Layer 7 of a small transformer language model trained on English Wikipedia (11 layers, counted from 0, width 64).
A neuron's activation on a vector x is SiLU(gate . x) times (in . x), where the dot is the dot product.

Input weights of the MLP neurons that the questions are about. A number n stands for n times 0.011.
n2 gate: -51 -5 -10 -19 -4 -23 -8 19 -24 -32 34 -29 15 -11 27 29 15 -27 16 -18 -6 -23 -39 -6 -6 3 48 16 6 -1 30 -16 -10 28 -45 7 -31 10 -31 -32 52 42 -24 14 1 44 24 26 -3 -6 -17 -19 9 26 1 -30 -27 -35 -2 -11 -54 1 25 -11
n6 gate: -37 5 16 -21 -5 -20 2 34 -25 28 -17 -23 -16 1 -13 -5 -8 53 19 -16 21 0 1 -5 -32 -23 6 25 36 -20 40 7 5 14 5 15 -6 -4 -49 -21 22 -5 -46 7 20 0 16 6 -44 -14 -3 -8 -2 28 36 -40 -3 26 20 -20 -32 -25 23 25
n9 gate: 1 -7 27 -2 -7 15 5 -10 -4 1 4 -31 -4 -11 -1 -5 22 1 -7 -6 46 2 2 19 32 -25 37 0 -7 -37 17 -35 1 37 3 -14 17 -39 18 -6 -5 46 -9 11 4 28 -13 19 -24 -7 8 -27 -11 -13 3 5 -29 0 35 -22 -32 3 -10 39
n10 gate: -29 -6 -8 -60 25 26 -4 19 1 -11 -24 -40 0 0 53 8 -4 -2 4 -7 -11 -5 16 -17 18 24 -8 2 3 39 -44 12 23 -6 -1 -9 -13 -14 -1 -4 70 15 -20 10 0 -14 1 14 3 -2 -9 34 15 -1 20 -3 9 -2 12 4 -29 10 13 1
n13 gate: -18 -27 -19 -46 20 -28 15 -9 -16 23 -1 -18 19 -19 11 27 3 9 -9 -22 2 -54 -4 -2 -8 -4 56 -19 27 81 -2 15 -23 -18 -19 18 3 7 -35 47 -4 17 -36 -22 -49 42 34 1 14 -28 -7 14 -16 32 -16 4 19 -38 -3 -21 -15 27 11 -22
n21 gate: -5 -14 6 -13 14 38 -44 13 14 -9 56 -6 54 -12 20 53 -8 0 -13 0 7 31 -21 15 17 48 7 -27 15 -6 -7 12 -15 10 -13 38 5 -18 -4 -17 38 -6 -8 -14 18 10 2 20 41 -36 -14 -7 -13 -23 17 -3 -8 13 -16 -7 -8 -3 43 16
n27 gate: 5 16 14 -13 -4 -31 -16 4 44 16 -21 21 -17 -17 -9 -14 32 -17 26 24 20 19 13 -38 -2 -2 -13 -21 5 0 -26 -6 1 6 -27 -3 10 -11 -3 -7 -24 -38 7 -8 -20 -30 3 -3 -3 16 -13 14 -25 -19 22 5 -12 6 -5 -5 39 0 15 -6
n33 gate: 27 -9 8 26 57 18 -3 22 -31 -4 6 32 -16 -38 0 -3 9 30 29 6 -1 11 -18 -9 -32 5 9 -44 -5 11 29 -8 6 18 -30 -2 8 -8 -1 27 -3 -8 10 39 10 11 20 2 34 -1 0 -19 0 3 5 -32 15 -31 5 -13 -27 -19 33 41
n39 gate: 6 21 -52 -17 -16 -8 -14 1 -17 1 30 -2 33 -20 8 -10 26 6 -19 -4 -9 2 -14 -34 29 -3 -22 -40 2 40 -7 18 1 -19 18 -12 6 1 -10 8 -55 -34 -16 -35 -46 6 -20 41 24 9 32 17 18 -9 1 4 -34 25 -11 -4 51 13 -20 11
n40 gate: -7 -1 12 -5 -11 -14 -17 7 -36 15 -12 -31 -11 -24 10 28 56 20 34 -48 15 -21 -22 -18 -50 7 -5 -15 26 -27 28 10 -5 54 -9 26 -12 2 -47 17 11 25 -15 -3 -23 57 20 48 2 -16 -31 26 -37 42 20 -3 -55 3 -16 -21 -36 25 25 -33
n41 gate: -11 2 -1 3 3 11 -11 4 -32 26 2 15 4 -60 15 14 8 8 11 2 -7 -16 10 -19 -12 15 54 -6 1 -14 23 -6 -11 30 0 5 -14 -41 2 15 53 11 -15 4 -6 -14 -2 -11 22 18 9 -32 19 24 -11 -7 6 -47 -31 -2 0 -16 -12 -8
n42 gate: -22 9 7 -19 8 -15 -8 -19 11 -1 0 -8 -15 11 -8 34 -1 -2 11 23 -9 -27 -23 2 -6 7 -30 -3 -7 -30 28 -1 -29 6 -5 -38 -45 -46 -2 7 -3 -7 -40 -21 -9 2 17 12 -11 -34 9 -26 8 12 -14 -10 10 -27 -29 -4 3 0 20 -2
n44 gate: -18 -5 -5 32 -30 -17 14 14 -1 16 28 2 1 -22 -14 5 -1 11 -3 10 -17 1 20 38 -24 8 24 -15 2 63 10 34 -18 16 -2 -43 3 -44 -34 7 5 -3 0 -1 25 -6 15 -9 14 7 31 -2 21 -20 -1 -42 1 -4 -11 25 -8 -24 11 -19
n57 gate: 13 -38 6 -1 2 46 8 26 -10 1 -17 3 -10 2 60 29 22 -10 -8 -22 10 8 -1 -7 32 -5 4 0 23 9 -17 -8 11 -13 -1 16 8 -1 8 8 3 15 -34 47 -11 -5 43 37 -5 -25 -43 10 6 34 -11 -22 10 -9 4 -30 -55 14 15 5
n71 gate: -6 -1 7 -3 -14 5 1 19 -10 -5 -43 -1 21 -7 47 14 18 23 -3 10 -16 -29 -14 -7 -39 -26 7 3 6 38 19 22 -2 9 -10 12 -14 -12 -32 48 -11 15 6 -20 -14 -18 8 -34 31 22 5 38 12 -5 -28 -3 -4 20 -21 9 24 6 -7 -50
n72 gate: 14 -1 7 6 0 -26 -26 39 -16 -35 -5 -2 -44 -9 -10 23 11 -10 -28 -9 -14 24 17 -27 11 3 -11 6 16 15 -38 35 6 6 18 10 -16 9 -36 -10 17 -6 0 1 -25 -13 22 -30 24 4 13 34 1 -35 -2 29 2 17 -24 -14 15 -5 -9 19
n94 gate: -11 39 -42 -36 -8 0 -30 -8 12 2 48 -21 1 -3 -10 0 2 17 9 -7 -8 -15 -13 10 0 -1 2 -18 24 8 -8 -6 -16 46 28 -10 -7 -3 -5 4 -9 14 -13 8 -56 -16 -13 -2 -42 -21 25 -30 -18 -18 23 -15 -13 34 -1 5 28 4 7 34
n104 gate: -8 6 8 6 -13 -14 -54 23 -8 -4 10 0 12 -34 23 29 -3 -40 13 -10 -21 -2 -6 4 1 12 21 12 -3 11 -39 11 -24 -8 -21 -17 35 -3 -29 -17 9 45 18 -8 -1 25 18 10 31 -38 -10 7 -20 -8 3 -16 -39 -9 38 -23 -37 33 69 -1
n117 gate: -11 -5 -18 -16 2 1 -7 -4 3 -15 -5 0 21 10 39 60 -9 -23 3 5 -23 -36 14 54 -15 -9 5 24 44 -18 23 5 -29 28 -3 22 5 33 -9 -8 -14 16 -19 4 -21 51 56 -8 23 -26 30 8 -18 -4 3 -8 -3 -16 23 -10 -16 -22 58 -9
n120 gate: -12 12 12 -27 -26 -36 -12 -5 -43 -27 -2 39 5 -14 12 -36 22 -4 -3 -33 11 -1 -26 25 0 -5 9 -46 46 2 -7 -18 11 -12 -22 -17 18 14 -29 13 45 0 3 -1 30 33 -14 1 14 34 -9 -9 14 23 -19 -19 12 -6 -23 4 -43 13 24 -30
n124 gate: 1 7 33 17 38 4 29 14 -18 5 14 -17 -41 -15 -4 4 20 -16 32 20 6 -1 15 -24 -31 -4 27 -2 -4 8 17 17 25 7 20 -5 -4 -8 -7 25 31 -29 23 7 5 7 -14 -13 -13 -7 -19 -27 -7 -9 -1 -25 -20 2 10 -10 30 -32 -8 0
n125 gate: -57 -38 4 -7 18 -17 -38 -33 1 19 -23 -11 20 -26 -30 -11 -10 38 13 -39 3 -26 17 -17 -12 -28 7 6 21 41 46 29 -38 -12 -24 -16 -5 -30 -13 27 9 -5 -14 11 -8 -5 -8 9 -22 -5 18 -18 -23 4 -12 -58 0 -8 -44 -6 -6 6 23 -8
n134 gate: -18 4 -4 0 -3 -43 -24 5 14 -12 9 -6 -13 -1 24 44 -4 5 25 -29 -5 -21 -28 7 19 37 29 7 12 7 22 24 -25 -17 -2 5 -41 -1 -3 0 5 6 24 -5 -4 16 -13 41 1 -15 -30 -16 -10 19 22 12 8 -24 -22 -56 -4 -10 2 -40
n162 gate: 5 12 32 29 36 -6 13 -12 -16 9 -12 -40 10 -7 52 -1 45 32 13 -9 -14 -16 10 0 -40 28 25 -29 21 40 -19 -17 -2 10 -28 -7 -50 -15 -22 19 -22 6 -12 -37 -33 -9 -40 34 -27 2 -35 15 -44 -1 36 -56 -40 17 -21 -6 -30 11 -11 -31
n172 gate: 21 -14 25 18 14 22 3 48 6 -20 18 -4 -26 -9 -15 -18 22 -15 0 15 38 26 -5 0 4 -21 29 -4 -8 22 -5 -19 -19 -23 20 7 -18 3 11 -8 -2 21 -9 33 9 22 9 1 -6 -3 -46 1 -9 -15 30 6 15 -2 -17 -40 4 -21 15 16
n176 gate: 22 24 -1 -9 9 -15 -20 -26 4 -4 -32 -28 3 -28 -28 -11 11 20 22 13 23 -6 6 -43 -19 20 -13 11 -14 22 22 -7 -17 -12 -21 -15 -8 -42 -3 -7 -1 19 -12 -8 0 -10 10 9 -7 13 -49 -3 -17 15 32 -33 -16 -4 4 -42 -4 -5 -5 14
n177 gate: -8 35 -33 15 -7 20 22 -33 24 11 -7 -38 42 -7 8 -6 49 43 -15 -45 -20 15 5 -16 -1 9 -8 10 49 13 32 -8 12 0 -91 29 1 9 16 37 4 14 -35 -5 0 35 9 24 11 -56 -36 51 -7 -9 6 -27 -20 -7 27 0 -39 -41 48 -5
n185 gate: -28 -16 22 21 -15 12 -1 -14 -27 -16 -33 -11 -16 -6 5 38 0 12 9 6 3 0 16 -8 22 -3 22 0 -4 -21 -1 -5 -12 19 21 -12 -38 5 -8 -7 14 -6 -12 27 8 23 11 7 7 -40 5 35 2 12 -39 -4 17 -11 -3 -10 -4 -9 -29 30
n189 gate: 12 -7 -49 -21 29 -8 -1 -28 -32 -55 3 5 10 -3 -11 -19 29 -44 4 -4 3 -11 -3 -23 4 32 -6 30 -3 -41 -32 8 -4 -26 1 33 -16 -32 -2 -22 -8 -2 -10 1 -36 11 36 0 18 -16 -4 36 -20 -27 -3 11 11 -9 12 -14 -7 -1 14 15
n2 in: -14 -4 22 -31 10 10 -15 -15 -7 -9 -4 -8 -16 4 -9 3 40 6 19 13 23 -13 -41 25 -1 -31 32 -9 15 4 7 -17 24 1 18 -20 17 9 -14 42 25 9 17 20 -10 26 21 -36 6 -4 24 -31 23 3 -69 -4 12 1 -3 -39 -12 -22 17 15
n6 in: -16 -22 32 28 -10 37 16 10 -8 10 1 6 -7 -4 -12 47 -25 -11 -26 10 -39 13 -7 -27 47 -15 7 -19 -31 -6 -17 6 15 -48 41 6 -12 -11 -26 -6 19 28 -6 -11 -9 13 -4 37 -12 7 -23 -2 -6 -9 4 -17 -20 -35 -8 3 0 4 -10 -34
n9 in: -28 24 -26 -8 -2 24 13 -7 34 25 -18 18 -17 23 -12 -12 -20 5 26 -5 -5 24 17 19 22 17 -29 3 16 26 -7 21 5 -6 -8 1 -41 27 -1 -16 24 8 -6 -27 30 15 9 -9 -7 29 -4 -10 -20 2 -27 -5 8 -22 -3 17 -18 -19 -5 -16
n10 in: 30 -23 3 -6 -16 3 2 24 1 18 33 -28 -2 -3 32 -21 -14 -8 -16 3 8 2 26 -55 20 -2 17 -2 -12 10 23 -3 4 -6 8 -12 9 10 2 -15 5 -28 -24 -18 1 -17 -18 17 16 -21 -17 -12 39 -11 -8 -1 22 -6 -7 -33 -2 -20 -27 34
n13 in: 20 -49 -13 -21 25 -8 -9 -23 12 -6 20 3 17 0 -3 14 -23 -21 -29 -7 23 -14 1 11 -32 -13 -8 22 -15 64 12 -12 -12 -27 38 -30 80 13 9 -11 -16 20 -29 -20 4 0 22 -11 -1 -13 1 0 -22 13 -19 -36 16 -7 7 0 -26 26 1 11
n21 in: 5 16 -16 -8 -37 -35 31 -24 5 11 -59 -20 -35 4 31 -29 -3 12 4 13 13 32 15 -19 29 8 -17 -3 -2 15 6 14 36 -4 12 -2 14 -10 -16 18 14 -9 7 4 -21 -33 -4 -3 -9 15 7 17 -4 -8 -16 14 -19 -20 13 -28 12 -22 -22 5
n27 in: 42 7 -4 41 -3 2 30 -1 2 -4 -2 5 8 -5 -5 -7 11 6 25 22 3 20 21 -10 6 -23 21 10 7 -19 4 -22 -1 -30 25 14 -23 7 -2 -2 -13 -16 -7 12 2 8 9 18 -44 -1 -26 -23 26 -4 -37 7 -8 -30 31 -31 1 21 20 23
n33 in: 12 -47 47 -11 -27 16 2 -17 -7 9 -12 12 -43 7 -5 17 6 -7 -8 25 14 29 3 13 -5 20 3 -39 -10 33 26 -23 1 39 55 -17 10 24 -4 18 -29 -20 -9 25 11 9 10 1 12 -12 -27 14 -14 23 10 8 5 21 17 11 49 27 -24 7
n39 in: -6 0 15 -14 41 26 34 25 15 -20 -17 -25 -7 7 22 16 -11 17 -26 -25 -8 25 17 -11 -8 46 4 -8 -5 4 9 18 29 17 -49 15 9 -5 -3 11 9 -35 -2 17 -25 22 -18 -9 -31 -7 -7 15 -20 4 13 -35 0 -18 16 15 1 32 3 5
n40 in: -4 21 8 42 9 14 -11 13 22 37 -13 -52 -4 11 -36 24 -24 6 6 -9 -4 13 -19 -4 14 -18 -23 32 9 -6 26 -5 7 15 34 0 0 8 -34 1 14 -3 -14 -11 19 43 -23 18 -22 -45 -54 -20 -4 3 12 -8 -56 50 2 -66 1 8 -36 -13
n41 in: 8 5 10 22 0 7 18 20 -12 18 25 6 -1 -23 11 4 -13 27 -12 8 -14 13 11 -37 11 10 22 -3 6 -24 18 10 11 -3 2 -8 -1 -21 5 1 28 14 -12 14 0 -27 25 -11 -28 11 6 11 40 -5 -40 10 24 -33 -26 30 8 -16 -10 -1
n42 in: 1 -29 2 18 17 -15 16 21 -2 3 -1 21 0 -4 -17 9 -6 -18 -11 -23 -3 32 22 23 17 -21 14 27 4 -50 -14 -20 25 -19 27 -6 -10 -5 18 29 6 -51 -6 6 13 -6 21 -10 -25 -13 -13 18 14 13 -5 20 27 -10 -24 -13 -10 9 -37 3
n44 in: 14 -10 -15 42 19 28 5 17 27 -16 -9 12 16 -5 17 -22 6 21 -14 13 11 -28 10 -2 -26 8 39 -27 -3 3 3 12 -6 5 -2 -3 -4 15 -28 -25 14 7 -12 -4 -44 -3 28 12 3 27 -12 -52 0 -4 8 0 -3 9 21 1 7 -6 -8 11
n57 in: 25 -14 -25 -6 11 15 21 -44 -10 29 0 7 -1 -1 18 2 -14 4 4 2 5 29 21 1 -15 31 -46 -9 0 1 10 -31 2 10 -24 17 -20 16 1 18 -19 6 -28 -7 6 7 8 -5 -13 -40 16 -2 15 24 12 24 40 36 6 9 15 -19 -23 18
n71 in: 55 9 -11 37 -7 2 26 33 -1 2 -1 7 10 9 19 -4 3 -43 -5 20 -2 15 8 -12 -20 22 35 -15 -4 33 14 6 -15 3 -20 -9 -24 3 -35 -3 -45 -16 -28 5 5 -10 -10 -11 5 15 14 14 13 -9 -40 -10 -13 -2 13 0 -21 -5 -4 -1
n72 in: -22 -13 -19 -16 -16 1 -16 14 -37 19 -33 -6 -7 7 -8 4 -19 -26 3 -17 -11 1 -10 -21 13 44 8 49 12 -4 -19 2 7 0 10 29 24 -5 18 -6 -13 10 -2 18 -27 14 -2 -5 -24 12 -27 25 -15 22 -4 8 6 -6 -15 -32 2 -8 0 -4
n94 in: 2 43 -4 -10 31 -10 13 -9 -10 32 10 25 15 -9 -1 29 7 33 -15 -12 39 12 18 -13 -25 -3 -14 -14 -8 -14 -19 19 29 18 28 -38 6 -18 9 20 -5 -23 7 -28 41 2 -5 -27 4 -3 9 28 -23 16 20 -31 -10 -5 -26 24 12 49 -7 -1
n104 in: 2 -12 3 8 15 33 21 -14 8 4 -15 -8 27 1 40 19 0 -13 24 -7 2 -13 -6 19 51 -14 43 -9 4 -15 -4 -10 5 -20 17 -16 12 -24 22 -24 1 -34 -15 -6 14 8 -2 -25 -2 33 10 3 3 -16 -14 6 -22 -2 -5 16 34 -42 11 32
n117 in: -3 -31 13 -12 -5 -18 -6 11 18 -27 13 17 -5 16 -2 33 28 -10 27 3 6 -4 2 22 -51 -33 13 -3 24 -19 -30 34 -12 -2 0 14 13 18 -22 -23 3 12 -15 -39 9 29 23 -1 8 11 -30 -24 7 -29 8 17 -6 -20 -27 -7 4 -7 48 -5
n120 in: 13 -18 11 -13 -1 4 -10 12 58 1 -2 36 -19 1 -52 -44 13 -7 -18 -2 51 13 -9 21 -17 32 24 -33 11 3 -12 -15 -28 -15 26 -31 1 30 -32 -8 8 -58 6 -27 22 7 7 -6 12 -2 -4 3 10 8 -33 -27 5 -3 -9 4 -11 13 23 2
n124 in: -26 3 -31 7 -26 -19 5 13 -36 -18 14 -9 -22 1 -9 -8 4 -22 0 18 9 3 23 9 31 -22 -19 51 -6 -15 24 30 -7 7 -13 -8 -30 8 -2 -21 -27 10 -32 14 -12 19 33 22 29 -13 13 -4 -1 -8 -11 9 9 -11 0 -27 13 -18 23 13
n125 in: 17 -2 30 -26 -3 22 0 15 -14 -19 -22 -41 -48 10 15 0 35 -8 -20 21 10 -20 12 -15 -17 -4 -15 -17 -31 13 -3 4 1 6 8 -1 22 -23 -12 -17 16 7 -23 -19 19 33 4 28 -41 -29 -14 31 -3 24 16 7 -21 31 29 -17 3 -13 -13 4
n134 in: -1 -37 -4 5 -21 -28 19 1 18 10 6 -2 6 9 -14 15 -1 -4 -7 -24 14 5 -15 11 22 -25 5 9 -13 -26 -38 37 10 -16 14 5 -10 -20 36 18 -8 -28 5 56 18 -3 -23 51 -2 3 4 -2 2 -7 -8 7 21 -25 -19 -5 21 1 13 -4
n162 in: -40 2 -6 -34 -2 5 53 -38 -39 23 -32 -6 9 15 -10 -3 5 39 -16 -15 -3 5 8 -33 -14 5 -11 27 18 6 -32 -11 39 -2 16 31 -2 8 25 -10 28 -46 5 -27 -2 -7 -44 -8 -46 -8 3 17 -39 18 5 27 -13 -31 17 -23 7 -15 25 -17
n172 in: 12 1 10 16 6 4 -38 -17 -4 -15 27 -13 -23 -1 -15 -3 -7 19 13 -12 -5 -12 -4 -12 1 25 22 -25 -12 23 11 6 -32 -21 -2 1 -7 14 -5 41 -7 0 -24 -17 0 13 13 -3 13 -25 5 -6 -13 62 -15 -21 -12 4 -16 -8 36 -11 12 -19
n176 in: 28 48 -20 22 -2 29 6 5 23 24 -24 -26 -3 7 -9 -2 -13 8 21 21 -9 19 -7 -27 0 7 -13 31 -24 -9 -6 -14 -5 -12 -8 -26 26 11 -8 -29 -5 0 7 -1 26 -18 -1 -15 -6 23 -16 -31 -2 4 13 -1 -3 7 44 5 0 18 -27 4
n177 in: -28 49 -13 20 27 31 8 9 -1 -7 37 9 5 5 37 -31 19 29 47 31 -13 -17 52 -1 82 22 2 -23 -4 -26 17 -1 -13 -24 -23 43 31 53 -12 33 5 10 32 24 31 24 19 -12 22 11 16 26 17 7 -44 22 51 -18 13 0 23 -29 7 9
n185 in: -4 -4 -23 5 -1 -5 -6 -44 8 35 0 -1 28 7 10 -14 -3 9 0 -11 27 -28 -29 35 0 -15 7 -14 14 4 7 7 3 -1 9 8 35 12 1 5 16 11 17 -5 -22 -34 -17 -39 7 20 17 -27 -19 -23 3 2 -5 27 15 23 -2 -16 -4 2
n189 in: -28 9 -4 -12 15 32 1 -5 -6 -3 18 -32 7 21 25 -16 -4 -18 11 -45 -5 -3 -6 12 30 10 -34 13 14 -21 -10 24 -2 -49 -9 6 0 31 -6 -12 -3 -11 0 -30 -15 28 -15 -8 18 21 0 -9 -8 5 -2 7 -23 58 33 -8 -13 -10 -25 65

Each question shows a token from some text and the vector x that enters the MLP there. A number n stands for n times 0.047.

",": 2 -10 3 -2 -12 6 -10 9 -21 -11 5 -20 -8 75 0 -17 -14 5 18 -22 5 -17 16 20 -15 -3 -10 -8 -17 2 -4 1 5 1 0 -1 -11 -24 2 -10 -9 16 -9 -13 -22 -17 -8 19 -8 1 -14 7 -10 2 24 26 -8 1 -6 14 15 2 -23 -6
Which of these neurons fires most? n162

"Travel": 29 1 7 14 -20 1 -6 -19 11 13 -6 5 -22 39 -12 -5 -1 -3 17 -13 39 0 -15 -5 -10 28 -8 -10 -65 -5 -3 11 -32 -4 6 -15 1 -18 -1 -18 -11 9 6 -3 3 6 -4 -27 3 3 42 7 -17 -27 1 -9 12 3 20 20 22 5 -16 7
Which of these neurons fires most? n176

")": -7 4 14 -31 -19 -12 5 18 -10 14 20 -22 22 64 14 -23 6 -5 8 12 -16 -8 23 -6 -15 -25 0 -2 -25 4 -17 12 -5 -11 -6 14 -5 -26 23 -14 -21 -34 -1 12 -4 -40 -13 13 -13 6 -7 -22 -10 7 -14 -9 -3 -4 7 -1 12 7 -2 -13
Which of these neurons fires most? n162

"ed": 4 -6 -14 -3 -6 6 -4 0 -14 7 -25 -68 6 55 -18 29 -8 -24 -10 1 32 -14 8 15 2 -11 -13 27 -29 8 13 -12 9 -1 10 28 16 8 43 1 6 -2 -26 -16 -8 4 -3 -4 12 2 2 5 -29 -15 -34 -22 4 -9 5 -6 13 -8 13 19
The three highest activations, in order: n189, n13, n185

" My": -20 -3 12 -16 8 30 -10 -21 11 15 12 12 0 35 -30 -19 -12 27 -15 4 -2 -1 13 15 -16 3 0 -24 -65 13 12 16 -31 21 12 9 -12 19 -2 12 9 -19 -27 -6 -6 -7 13 -23 9 -8 33 -1 12 -5 6 -13 14 -5 16 13 10 -5 -43 7
The three highest activations, in order: n44, n94, n185

" over": 13 17 21 -3 8 -4 -11 -21 16 28 -13 -1 -1 71 6 17 -23 -1 -13 4 -5 -28 23 12 4 -18 -32 10 0 3 28 -1 12 -7 -3 18 23 19 17 -13 -9 -10 17 -6 -24 10 -16 -3 9 -2 -13 7 -26 6 1 3 -4 5 -19 5 6 -4 2 13
Which neuron fires most, and how strongly? n120, at about 0.29

" and": -27 -2 -9 17 -14 -6 17 11 5 -18 5 -27 0 69 -2 -2 5 -17 3 1 13 -12 -20 13 -18 -11 -22 -10 -21 -11 18 -3 -33 10 -20 9 -20 28 14 2 19 16 -18 -17 -16 7 1 17 -12 -3 -13 10 -11 17 0 -2 -2 21 -12 -19 0 1 12 -22
Which neuron fires most, and how strongly? n40, at about 11

" (": -10 -12 19 -3 8 20 -8 17 -12 -19 5 5 -15 59 0 -4 -16 -4 22 5 8 9 15 -3 -8 14 4 -1 -16 9 8 -7 7 9 -8 7 -27 -24 11 -5 -10 -22 30 -7 8 -66 -1 -2 -4 -7 26 -1 0 -8 -30 -23 30 -13 -7 4 -14 -9 6 -4
Which of these neurons fires most? n42

" tenure": 16 -25 23 8 8 -2 -15 5 44 45 -7 12 -5 54 0 -19 -15 -12 16 3 -7 -10 10 -4 13 1 17 6 -7 -3 8 27 -7 -12 -7 17 21 41 -7 -26 -3 5 15 -24 -17 16 -9 8 14 8 -37 -23 -7 -21 15 -11 -15 7 -13 20 27 13 34 31
The three highest activations, in order: n104, n117, n27

" known": -5 -27 12 -25 28 20 2 -15 9 39 -23 -24 17 47 14 -7 -27 -22 24 11 7 -41 -14 7 26 -33 -13 -5 -16 11 21 -29 -25 -7 25 -1 20 25 37 19 1 17 -26 -8 -2 24 6 -26 -11 -22 5 -12 -2 -12 -10 -3 -5 0 12 -11 23 2 -13 -28
Which of these neurons fires most? n13

" her": 5 -29 10 -17 18 0 -15 -12 -10 13 3 -44 -18 70 9 14 -22 1 -5 9 -22 -1 2 14 8 10 9 10 -5 -5 6 -23 -18 16 -1 14 21 11 22 19 -5 -27 -39 6 0 0 13 11 8 3 9 -20 8 2 1 17 3 -3 0 5 13 -2 -20 -10
Which of these neurons fires most? n42

"\n": -12 -27 7 -8 -5 4 -13 1 -20 5 -20 9 -2 59 14 2 -9 -3 6 8 8 -9 5 -7 -8 -36 0 13 7 -5 -6 -16 -26 -16 9 0 -2 -9 6 -11 -17 18 66 -6 16 -62 8 9 -8 10 10 -3 -3 -9 -5 -4 7 6 28 -3 10 -10 -9 -1
Which of these neurons fires most? n39

" where": 3 -7 21 17 -17 9 -13 11 0 13 -7 -9 5 72 25 -10 -3 4 11 -2 24 7 19 7 13 10 1 33 -7 7 18 16 -21 -8 -2 7 14 17 -29 -23 10 -10 4 18 -2 -8 -6 17 -2 17 -16 1 -8 -1 29 7 -6 26 -24 -5 -20 -4 -22 -27
Which of these neurons fires most? n40

"-": 18 5 5 5 -14 2 -19 16 12 -8 -12 -1 -16 55 3 11 -36 -4 -10 -8 -15 -35 -13 -30 -7 10 -19 -7 -14 6 -9 -5 -17 -9 1 5 5 3 9 0 -15 -15 -5 -13 -23 -57 -21 -8 17 7 -12 42 -20 1 21 16 9 7 -30 6 -9 -3 -5 -5
Which of these neurons fires most? n72

" or": -15 10 -15 0 6 7 35 -2 -2 -10 12 -32 15 50 -6 -8 -3 -24 -2 21 -14 7 -6 28 -10 -15 -32 -4 -35 1 17 3 -21 7 -20 28 -12 23 14 -9 33 5 -42 -11 -12 -9 -11 22 -15 -5 -10 1 -25 20 -28 -22 3 11 -19 8 16 -9 4 -19
Which two neurons fire most, strongest first? n162, n177

" In": -39 -11 -10 10 11 4 0 20 30 25 -26 -4 1 61 7 9 -30 -14 11 -14 -41 -16 17 22 19 7 -9 1 -6 10 22 0 -15 4 24 15 28 -16 -7 -8 -1 13 13 7 -4 18 9 -11 0 -9 -6 -15 -6 16 40 -16 1 23 7 10 -12 -9 1 23
Which of these neurons fires most? n6

"i": 13 6 4 11 -1 25 22 14 -17 0 13 -26 9 36 -10 -20 -4 0 15 14 -31 3 -4 -23 -19 -6 -22 -18 -70 0 -11 -3 -33 6 -8 14 -4 -2 23 7 -5 15 11 3 20 -10 -20 9 10 9 -11 -22 -13 11 0 3 -13 -6 -34 -2 -3 22 -13 -19
Which two neurons fire most, strongest first? n176, n172

"lem": 11 28 6 -22 5 4 -2 12 29 -17 15 24 -20 -1 -33 -10 7 -5 1 24 12 42 -11 4 7 -1 2 -5 -68 1 -5 1 -9 -35 32 15 24 -7 7 5 -1 -26 5 4 -14 -15 5 -18 17 2 19 -8 -6 -21 -14 12 -23 23 22 -7 34 -16 -30 -16
Which of these neurons fires most? n172

"vi": -14 -7 11 -14 -6 21 14 11 30 7 11 -20 -10 0 -1 -30 -4 -15 4 24 -11 21 -26 -11 16 -8 -18 1 -74 -8 29 -3 -18 12 20 2 13 -3 12 -27 -2 -1 15 -12 16 -14 -4 -16 16 21 -14 -5 -16 26 -23 -8 11 33 11 36 -19 -11 -18 -15
Which of these neurons fires most? n9

" U": -8 -1 19 -1 11 -4 -26 -3 24 -5 6 26 17 18 10 -5 -19 12 -24 -3 -10 -14 27 21 19 -14 1 -12 -57 -8 10 -25 5 7 22 -8 -13 6 -10 13 -6 -41 14 -14 -23 -5 -47 -10 -10 5 19 -43 19 -22 33 -12 13 2 -32 17 34 -5 -23 -2
Which of these neurons fires most? n94

" two": 10 4 -6 12 -15 30 -2 10 12 -2 -9 -8 2 70 15 -9 -19 15 22 0 3 -20 5 24 -2 -22 -5 -2 4 -15 0 -11 -25 -6 10 29 27 32 -16 -2 -1 10 -15 31 -10 12 10 3 -7 6 1 -32 9 13 -2 -2 -7 20 1 -13 -25 -15 -14 -14
Which of these neurons fires most? n117

"o": -4 -8 3 11 3 -2 -7 1 -4 -15 -4 -15 -20 47 28 9 -21 -11 -12 25 -13 3 6 -42 -9 -15 -8 -15 -72 4 -8 3 -15 6 -2 13 16 -7 2 11 -7 9 -4 -3 20 -8 -19 14 -1 14 -6 -6 0 -4 -8 11 12 0 1 11 7 11 10 -25
Which of these neurons fires most? n71

" chairman": 23 1 11 -6 -3 -18 -17 18 16 31 0 21 -16 64 2 -44 1 -32 14 13 1 -8 -7 4 1 -19 10 -24 -26 15 -8 -8 -15 -15 -18 16 4 20 -7 -11 0 8 -3 -9 11 -13 -6 8 11 38 -13 -22 -24 -2 -2 3 5 -2 -3 -9 8 32 3 2
Which neuron fires most, and how strongly? n120, at about 4.1

"TV": -4 -53 -12 39 -15 -19 43 19 37 5 -13 -4 1 48 -28 -19 -2 16 2 11 -7 -25 -4 20 -11 -5 25 -7 -18 8 -11 2 0 4 -13 9 -19 28 -6 11 -13 13 -3 6 -23 -8 -3 -35 11 35 7 -18 20 -16 8 -2 4 12 22 -33 -14 0 -5 14
Which of these neurons fires most? n44

" period": 21 -16 9 17 8 -3 -8 8 5 7 -15 13 -2 56 13 -14 -9 6 14 1 -41 10 12 -12 5 2 -3 -11 -46 -19 -26 12 -17 -19 -9 -7 8 9 -10 -14 -17 7 14 18 1 8 0 13 -10 -2 -17 -14 -35 -33 4 -13 9 -16 -22 -11 23 18 -25 1
Which of these neurons fires most? n27

"5": 44 -8 -12 33 -14 17 44 0 18 12 -3 3 -14 54 22 6 -20 -2 -11 1 -17 21 -7 -2 -9 -5 -15 -16 1 -3 -24 -17 -6 7 5 35 7 33 -26 0 -8 -32 4 14 14 19 -5 8 -5 6 7 7 19 6 2 15 32 -18 7 -22 2 -4 -15 -2
Which of these neurons fires most? n57

" were": -21 -8 -9 10 7 -15 -12 -8 -23 1 2 -24 7 69 16 -17 -15 -14 2 -2 -2 0 -15 19 19 -4 -4 -21 -14 -3 18 -7 -20 -21 23 1 -3 1 -8 15 -7 21 -10 22 -10 23 9 25 1 4 -12 -22 -22 8 -40 -6 5 13 -2 25 16 -10 3 5
Which of these neurons fires most? n2

"digenous": -7 26 -4 2 0 22 -6 -26 -11 16 2 -23 2 65 -20 -12 3 -28 12 19 10 -30 -6 -23 -7 -27 -3 -8 -17 6 -9 -19 -14 -5 6 0 32 27 28 -4 -3 -5 -8 21 3 11 -12 -19 1 11 16 -28 -7 -17 0 -12 -8 -26 -21 -13 26 0 -7 -15
Which neuron fires most, and how strongly? n41, at about 0.48